Layer 3 of a small transformer language model trained on English Wikipedia (16 layers, counted from 0, width 64).
A neuron's activation on a vector x is squared ReLU(weights . x), where the dot is the dot product.

Input weights of the MLP neurons that the questions are about. A number n stands for (n - 500) times 0.0031.
n21: 514 506 514 457 548 579 479 487 539 496 602 494 457 553 603 452 531 507 541 475 535 524 526 445 532 527 507 551 511 548 487 439 467 494 482 571 505 467 512 486 580 481 514 526 528 508 540 556 571 527 518 493 430 469 522 501 485 456 473 489 485 495 519 587
n34: 684 337 765 453 410 501 643 470 543 598 426 47 293 412 914 485 400 456 583 610 412 481 329 633 504 298 736 531 684 430 347 459 663 342 408 492 602 658 596 460 575 253 563 386 494 571 617 537 483 549 626 665 333 640 399 350 546 349 503 591 295 576 656 498
n37: 569 505 309 506 543 269 574 436 418 715 116 294 562 499 466 636 434 305 402 437 315 521 423 527 389 467 560 386 427 778 586 632 694 244 443 533 536 639 355 515 595 658 447 520 379 409 496 723 426 672 499 434 448 304 395 613 586 592 402 674 621 541 420 623
n45: 643 436 547 398 706 368 480 559 260 386 669 519 364 723 524 567 817 482 495 450 254 474 363 464 318 559 450 336 492 641 228 769 563 792 209 720 409 705 446 491 386 678 429 549 441 581 385 353 500 726 554 569 379 687 204 722 576 691 453 694 881 580 389 598
n62: 430 369 633 457 714 610 428 241 634 896 500 443 540 598 615 506 436 563 324 655 496 405 169 654 489 762 402 429 621 548 493 692 267 527 333 533 469 379 811 754 627 505 380 702 955 675 543 576 566 541 634 472 468 532 498 468 487 319 400 684 750 800 554 450
n81: 391 334 420 634 670 578 399 560 527 598 321 260 362 603 474 717 478 558 443 277 354 473 527 524 543 711 518 394 480 539 377 325 713 363 464 281 541 697 543 679 735 558 614 574 535 568 597 443 346 716 629 709 441 451 595 454 563 573 632 385 524 583 475 484
n89: 528 483 611 602 537 468 650 710 548 621 541 498 626 543 361 434 361 421 506 638 649 542 604 552 480 334 474 477 530 503 381 535 471 495 553 574 519 498 521 612 642 536 542 619 461 500 482 546 565 461 601 385 510 545 529 340 598 788 493 523 619 386 441 550
n90: 525 444 408 593 383 634 608 327 389 490 508 477 553 653 485 602 431 547 462 627 578 552 439 626 312 813 450 360 545 747 553 396 502 430 593 462 664 495 566 514 725 508 533 500 489 444 614 695 388 479 498 475 622 672 556 626 425 548 416 519 448 561 593 401
n92: 688 346 510 625 415 526 298 469 644 648 519 623 753 606 828 505 323 455 720 625 586 450 392 463 284 457 474 477 219 781 702 449 613 492 489 640 477 687 242 252 629 795 202 509 221 436 499 689 453 349 442 770 472 529 557 596 263 377 442 283 914 774 396 499
n117: 371 602 548 555 569 397 505 381 387 458 490 568 480 561 610 425 719 256 282 445 613 571 594 529 638 488 529 557 446 465 497 390 461 504 619 458 359 469 498 602 561 633 615 515 577 508 425 521 739 499 603 510 479 574 565 413 637 474 512 757 542 454 540 687
n128: 498 560 567 636 479 157 655 445 682 775 338 439 418 509 374 618 519 362 549 415 428 562 634 412 331 563 556 674 636 333 282 364 670 680 561 541 92 682 563 545 467 748 348 433 405 567 527 527 837 441 724 488 263 358 498 331 545 594 512 574 570 486 396 371
n143: 348 563 426 458 314 338 395 788 642 533 428 681 497 578 322 713 587 523 531 548 412 573 701 198 558 526 576 364 436 445 530 323 363 579 466 694 402 673 209 495 646 755 398 571 609 621 643 403 557 365 668 613 555 405 304 609 560 684 669 375 409 235 650 490
n150: 463 664 595 622 774 552 422 646 376 608 606 463 491 611 357 345 522 279 570 396 525 397 638 587 334 603 465 639 414 418 603 626 638 539 493 419 586 549 299 584 516 717 472 413 365 522 634 441 577 718 464 475 463 369 417 527 643 494 683 494 575 524 526 420
n168: 568 442 511 496 517 673 220 532 674 582 507 248 404 508 459 795 447 213 319 635 661 275 641 712 322 133 603 501 450 278 442 313 579 546 580 782 323 374 778 462 391 529 584 786 698 505 554 483 579 474 674 714 582 517 372 514 493 440 363 309 591 656 475 533
n179: 558 678 569 312 647 443 570 573 536 574 443 354 408 492 411 507 354 491 283 582 456 414 600 558 541 651 794 665 559 502 544 455 352 596 415 766 474 740 437 363 602 552 255 290 437 472 535 522 502 512 330 509 527 364 387 300 374 526 480 560 385 644 624 391
n212: 438 577 489 448 604 471 405 382 537 615 556 351 390 605 507 420 437 314 404 404 619 328 452 456 447 634 586 653 539 566 468 494 531 487 420 483 464 640 512 584 462 650 535 643 378 490 599 655 472 721 487 594 431 407 401 492 520 393 722 444 557 486 447 417
n221: 526 472 420 557 564 668 396 260 251 455 391 548 412 568 741 466 357 590 323 658 376 548 127 436 606 685 611 489 449 809 588 302 260 605 737 634 390 443 406 308 416 869 557 679 427 763 286 876 510 413 468 559 605 481 304 723 725 25 521 410 769 735 590 520
n228: 513 630 698 381 297 389 557 459 429 323 486 487 364 668 495 537 570 461 315 501 356 421 597 498 639 282 605 554 592 702 499 413 341 623 373 639 585 377 357 630 414 535 537 502 704 486 574 642 530 570 543 412 576 448 352 558 605 724 775 580 542 625 730 406
n259: 341 456 568 491 644 568 366 399 264 559 878 176 739 455 562 634 572 598 406 702 350 394 314 484 354 560 545 564 376 758 458 549 621 677 326 402 561 657 353 353 301 407 557 390 325 706 524 312 398 312 575 695 454 701 369 386 490 528 727 491 678 567 458 647
n269: 315 848 585 734 470 711 585 556 477 593 583 617 494 574 386 506 552 441 691 657 426 155 503 445 561 472 422 559 679 706 371 368 586 439 521 695 318 219 637 600 530 318 454 368 753 433 535 488 898 395 303 449 671 641 948 402 599 623 424 728 113 326 464 747
n274: 453 450 491 473 505 497 851 521 389 567 474 494 415 545 503 576 300 530 505 598 686 528 661 673 581 373 639 572 498 514 254 376 648 259 413 515 648 493 602 367 637 420 517 410 438 594 579 355 472 601 625 479 597 640 484 211 625 455 464 532 432 465 302 610
n289: 448 474 396 525 582 577 666 599 417 691 351 565 727 622 670 601 439 492 499 593 384 639 428 445 402 614 361 456 520 514 552 601 452 414 318 688 532 540 322 448 198 551 409 529 581 439 574 401 466 489 473 320 611 488 184 506 551 549 497 543 331 555 649 403
n310: 767 523 345 457 279 428 515 516 451 455 594 391 538 597 746 543 699 597 642 401 586 647 461 503 492 523 515 516 636 520 472 333 459 447 627 643 496 487 304 564 564 407 281 393 630 346 589 636 442 519 383 599 521 497 521 505 393 465 632 705 436 830 593 360

Each question shows a token from some text and the vector x that enters the MLP there. A number n stands for (n - 500) times 0.0072.

"id": 673 386 374 627 370 439 593 483 609 409 452 619 506 647 417 548 582 432 346 377 487 608 394 549 388 754 668 831 413 403 633 622 470 678 425 204 648 576 602 729 269 265 687 548 247 468 299 743 264 441 498 399 533 330 662 539 538 524 375 392 548 605 434 646
Which of these neurons fires most? n90

"g": 709 511 364 519 493 483 649 542 575 358 427 827 548 404 441 458 798 540 418 409 483 334 572 655 477 750 705 748 569 273 582 329 418 494 534 245 623 617 696 563 420 106 680 531 484 575 435 365 435 401 528 460 555 450 550 569 476 525 172 331 532 355 518 625
Which of these neurons fires most? n274

" h": 682 473 464 612 452 333 594 754 690 471 546 519 575 593 697 407 510 653 416 201 477 348 542 477 518 672 444 683 351 332 846 549 392 642 513 504 585 658 505 613 567 276 518 626 256 655 237 477 306 460 481 177 432 348 450 659 507 404 317 349 360 561 436 563
Which of these neurons fires most? n92

"c": 761 473 325 675 228 616 710 727 562 342 441 522 633 364 411 498 518 678 314 565 583 377 442 518 433 619 503 656 457 271 717 596 423 683 605 288 613 455 590 539 460 251 717 629 541 500 497 595 294 473 474 361 376 421 400 505 447 343 210 416 473 360 462 819
Which of these neurons fires most? n90

"ed": 584 514 447 640 449 590 539 551 677 338 561 539 571 336 355 417 733 474 524 393 357 409 454 628 487 707 535 676 349 340 746 663 229 508 474 138 496 510 481 635 228 332 700 478 455 494 451 477 434 390 468 357 425 305 631 386 431 513 159 421 437 549 267 767
Which of these neurons fires most? n269

"s": 611 533 477 516 334 624 653 755 471 232 431 546 591 383 385 573 685 420 368 308 505 418 587 598 497 637 480 575 451 192 742 600 382 504 402 434 538 647 670 792 284 171 801 599 569 600 362 411 377 417 450 361 632 247 495 377 396 513 349 444 439 564 466 604
Which neuron fires most, and how strongly? n168, at about 2.2

"ec": 809 560 383 567 319 557 635 704 497 456 381 440 591 395 700 531 463 711 307 488 426 341 501 723 359 618 717 589 529 209 736 596 567 671 521 220 487 433 488 557 528 375 744 710 599 538 270 653 308 543 576 290 354 469 547 473 608 359 368 585 437 609 597 623
Which of these neurons fires most? n34

"t": 710 671 411 627 357 452 344 589 543 313 479 878 627 390 369 422 628 412 516 456 356 418 578 702 294 631 445 683 461 395 851 577 411 574 493 364 576 561 693 598 386 231 691 672 582 498 360 285 406 517 388 314 537 438 519 435 458 468 293 329 454 523 288 605
Which of these neurons fires most? n269

"ac": 731 628 361 621 425 523 451 633 538 253 410 393 566 498 690 365 559 530 335 433 477 386 488 613 542 488 670 698 533 241 765 751 497 668 640 157 679 363 599 705 417 289 568 788 401 507 539 637 403 445 446 387 415 524 426 264 574 561 397 477 425 450 453 756
Which three neurons fire most, strongest first? n34, n117, n89

"ut": 638 597 607 426 231 606 384 521 515 313 642 674 767 505 601 475 728 354 473 410 515 371 484 745 533 730 470 602 468 392 722 720 489 505 312 395 527 483 595 581 248 241 743 608 418 620 298 439 245 505 436 299 342 242 620 438 500 440 371 407 444 465 425 479
Which of these neurons fires most? n259

"u": 522 602 455 544 440 563 698 670 745 228 479 716 854 520 355 370 659 299 483 419 426 418 564 692 387 567 586 488 538 459 682 516 444 649 628 322 720 482 572 668 521 220 795 580 266 480 346 425 587 351 482 343 394 488 584 408 488 529 312 555 504 321 566 707
Which three neurons fire most, strongest first? n89, n269, n117

"es": 591 667 383 625 315 453 575 667 469 354 481 714 654 465 494 543 690 299 363 247 381 407 554 507 505 523 510 689 377 244 774 474 377 438 442 196 438 508 565 775 374 287 671 643 462 521 326 511 446 367 629 377 527 419 565 287 375 432 216 460 504 743 463 609
Which neuron fires most, and how strongly? n117, at about 16

"b": 645 474 265 533 305 526 435 464 453 468 405 565 531 570 453 425 702 508 257 192 561 597 689 548 476 725 640 451 391 406 543 497 354 724 492 403 541 649 446 639 547 183 504 569 461 464 288 399 142 598 540 335 513 459 586 593 495 297 160 309 598 574 350 681
Which neuron fires most, and how strongly? n81, at about 5.8

" be": 699 345 487 538 411 411 432 651 788 300 406 555 532 553 445 548 572 619 365 363 320 339 586 501 599 648 585 684 413 307 801 517 392 566 671 308 566 445 669 745 491 505 705 528 320 568 301 420 209 511 511 134 467 442 691 537 491 480 563 408 536 600 524 749
Which neuron fires most, and how strongly? n81, at about 7.9

" J": 518 319 329 539 284 408 503 557 722 564 404 474 674 510 577 541 650 563 448 143 512 378 711 554 424 604 654 706 536 487 771 432 299 738 536 276 647 575 639 659 435 236 600 344 518 672 406 543 255 523 382 325 616 401 605 555 453 381 238 423 478 436 369 578
Which three neurons fire most, strongest first? n81, n90, n310

"ad": 713 575 518 654 296 535 400 623 554 475 378 617 534 423 449 319 453 518 298 256 442 496 526 507 456 642 703 785 558 453 698 746 381 690 696 72 533 553 662 631 227 363 559 486 406 513 517 481 453 464 619 467 454 338 374 479 259 681 369 391 626 596 348 556
Which three neurons fire most, strongest first? n128, n150, n212

" w": 746 573 426 585 371 390 566 580 668 444 508 505 550 470 515 443 584 520 435 250 446 567 611 548 580 617 493 552 298 230 786 481 315 710 684 520 608 619 693 630 392 314 623 661 348 594 286 608 297 368 308 220 379 371 347 612 468 419 422 298 510 534 251 687
Which neuron fires most, and how strongly? n221, at about 2.2

"ion": 562 676 460 346 345 512 531 544 707 347 440 596 671 425 389 610 626 416 441 534 352 408 572 585 312 702 521 593 405 275 679 404 552 582 618 309 666 566 521 724 336 241 781 652 286 525 396 464 526 363 458 323 371 357 652 304 425 391 203 301 390 523 285 490
Which neuron fires most, and how strongly? n168, at about 1.2

"ig": 752 456 496 500 358 573 587 696 642 367 332 835 658 507 456 585 641 539 410 246 389 479 533 738 327 714 549 689 634 390 717 312 442 560 543 367 648 446 678 482 214 289 635 524 375 468 403 611 318 495 484 309 277 473 410 474 447 457 504 370 579 395 376 712
Which of these neurons fires most? n90

"y": 768 646 309 454 364 505 660 715 515 388 597 721 654 541 428 563 851 561 475 401 475 440 636 606 494 555 596 633 540 287 792 450 437 577 599 239 422 613 554 669 466 298 676 707 466 607 487 407 358 285 520 412 433 376 707 552 429 564 313 265 375 427 312 509
Which of these neurons fires most? n143

"e": 666 581 433 508 436 444 629 701 724 198 450 608 563 466 447 539 775 421 405 444 359 330 689 524 349 617 510 704 306 368 740 630 386 569 557 151 535 699 588 586 462 310 687 607 431 451 317 401 341 337 540 411 479 471 620 367 342 350 271 476 394 563 395 655
Which of these neurons fires most? n117

"ab": 653 618 353 493 303 567 523 692 610 366 416 633 502 560 440 281 651 671 404 296 531 586 642 679 397 665 650 640 573 408 395 699 414 584 536 413 593 596 583 570 383 247 617 625 385 447 356 410 271 475 488 244 277 498 715 533 317 340 114 528 589 478 321 579
Which neuron fires most, and how strongly? n45, at about 0.043

"oc": 664 716 476 434 324 612 633 548 691 443 416 518 562 450 429 596 599 587 365 401 608 365 606 688 408 651 536 664 445 254 646 430 449 684 486 161 685 335 505 552 399 362 653 557 458 474 315 460 182 640 586 322 369 445 337 277 650 570 233 455 633 584 352 700
Which of these neurons fires most? n274

"le": 614 481 517 258 437 600 593 599 681 390 525 588 515 402 550 539 752 465 400 465 353 322 643 558 423 579 528 686 499 424 758 723 503 543 372 101 448 559 566 553 472 131 705 561 445 514 519 264 413 318 526 267 595 278 634 440 297 364 334 499 369 582 567 630
Which of these neurons fires most? n34

"av": 627 680 583 483 268 449 430 574 571 589 447 551 692 444 554 250 530 437 239 352 454 534 528 625 256 615 649 691 379 222 686 630 546 659 605 360 657 370 672 654 383 286 769 781 244 525 409 372 405 487 494 490 399 241 457 546 349 549 444 449 606 525 396 501
Which of these neurons fires most? n150

"ra": 580 564 538 463 275 480 628 805 762 390 187 460 622 570 474 565 644 480 422 86 416 579 668 539 382 737 617 600 292 379 579 512 323 567 452 319 737 460 356 618 462 321 501 500 336 554 253 416 414 412 490 402 488 428 530 377 275 328 441 411 490 396 398 449
Which three neurons fire most, strongest first? n143, n179, n81

" re": 732 528 405 456 447 553 581 614 823 299 586 554 580 534 628 441 496 518 504 191 394 552 614 308 444 633 399 673 400 326 628 517 311 608 598 298 770 460 628 654 505 406 603 571 626 812 352 626 324 460 462 215 431 267 652 538 519 479 343 407 568 477 404 723
Which of these neurons fires most? n21

"ce": 832 514 494 553 328 554 636 610 758 389 365 508 527 537 540 445 710 484 611 478 356 477 579 359 374 636 809 740 439 254 799 640 489 599 546 251 592 614 586 645 485 204 610 644 556 484 529 403 487 404 544 220 444 318 560 406 367 497 329 365 389 574 420 544
Which of these neurons fires most? n34

" his": 711 629 248 427 195 412 426 598 628 589 459 496 589 491 315 598 789 565 453 179 521 485 553 500 531 582 512 541 424 445 580 616 371 457 583 207 629 702 513 513 519 382 771 619 406 740 507 311 398 383 355 375 375 395 597 636 279 643 438 260 295 488 574 595
Which of these neurons fires most? n143

"ol": 667 731 473 551 316 613 676 765 519 436 526 603 392 352 405 489 551 341 365 167 427 458 623 683 382 520 540 726 452 406 666 726 524 624 579 151 670 594 507 451 431 248 732 571 331 459 352 420 352 508 448 482 351 294 560 587 283 504 381 350 496 483 372 553
Which of these neurons fires most? n150

" al": 652 510 288 633 272 763 401 765 624 362 494 405 642 518 506 538 540 583 423 195 631 527 572 678 469 674 554 538 419 289 483 671 379 466 609 321 616 617 661 450 379 237 455 606 426 819 210 601 283 364 505 345 503 374 500 666 404 402 386 399 474 524 458 605
Which three neurons fire most, strongest first? n168, n90, n81

"is": 650 502 249 485 218 413 576 708 671 234 463 687 713 339 441 422 648 523 379 259 561 596 410 664 509 738 430 750 389 342 766 528 334 600 415 392 529 382 535 523 450 458 441 604 480 772 402 507 313 531 581 324 687 349 531 311 491 435 464 316 421 476 434 660
Which of these neurons fires most? n143

" it": 726 415 269 612 244 482 349 577 674 448 429 650 603 487 392 284 691 560 505 383 399 486 482 647 570 621 489 743 566 353 618 525 540 518 595 282 477 693 585 588 433 357 653 576 427 806 401 606 319 501 526 220 351 310 599 522 578 521 278 395 166 441 372 368
Which neuron fires most, and how strongly? n128, at about 1.3

"se": 750 381 446 530 374 604 626 664 720 454 502 695 616 484 385 480 615 440 455 388 318 418 637 404 412 674 519 689 524 366 884 659 455 552 597 305 719 502 592 648 521 315 670 617 295 472 461 394 361 311 512 267 534 380 566 409 322 369 231 322 491 703 425 562
The two highest activations, in order: n90, n92

" a": 733 638 335 420 269 457 510 739 737 365 457 592 508 633 307 534 610 615 430 206 385 481 604 695 599 593 511 725 384 291 723 599 310 551 569 198 556 639 613 522 470 355 650 456 405 667 320 570 342 477 420 316 487 490 526 605 375 560 353 373 503 652 503 747
Which of these neurons fires most? n179

"ud": 659 798 497 421 271 406 499 518 668 272 295 659 696 598 443 463 484 510 224 273 435 480 443 460 462 726 728 731 461 376 667 564 362 603 562 377 551 420 531 565 133 253 592 585 374 396 205 546 437 489 541 485 474 368 562 470 445 485 319 493 487 517 308 621
Which three neurons fire most, strongest first? n179, n117, n228

" on": 668 516 418 433 465 378 439 446 648 345 488 658 483 567 409 383 513 476 279 191 440 512 516 527 484 555 572 727 332 391 645 512 388 570 558 126 564 551 531 704 282 495 510 549 378 665 304 683 293 374 356 61 483 363 516 596 439 448 207 459 400 478 463 651
Which of these neurons fires most? n221

" v": 707 634 389 561 369 440 586 484 651 430 425 440 572 413 453 442 382 575 454 144 515 528 580 485 233 673 728 616 354 190 561 395 438 540 641 394 591 579 634 659 281 179 685 637 504 609 200 532 542 513 475 246 627 318 451 583 495 389 309 406 568 531 409 644
Which neuron fires most, and how strongly? n168, at about 4.4

"il": 683 457 424 569 281 709 566 639 629 196 451 656 585 447 588 460 730 444 389 248 388 263 373 694 424 611 500 529 385 525 511 694 620 671 487 280 623 553 472 444 315 342 631 470 428 485 410 504 272 364 442 315 535 289 503 566 419 598 386 439 384 391 225 811
The two highest activations, in order: n45, n259

" le": 708 465 394 545 381 477 447 635 821 341 522 446 600 554 583 450 503 586 412 345 314 611 701 414 464 816 446 717 259 355 797 579 469 544 572 316 728 552 530 577 485 310 676 519 490 604 255 448 420 421 416 108 520 440 571 603 367 431 400 537 355 416 595 639
Which three neurons fire most, strongest first? n90, n21, n289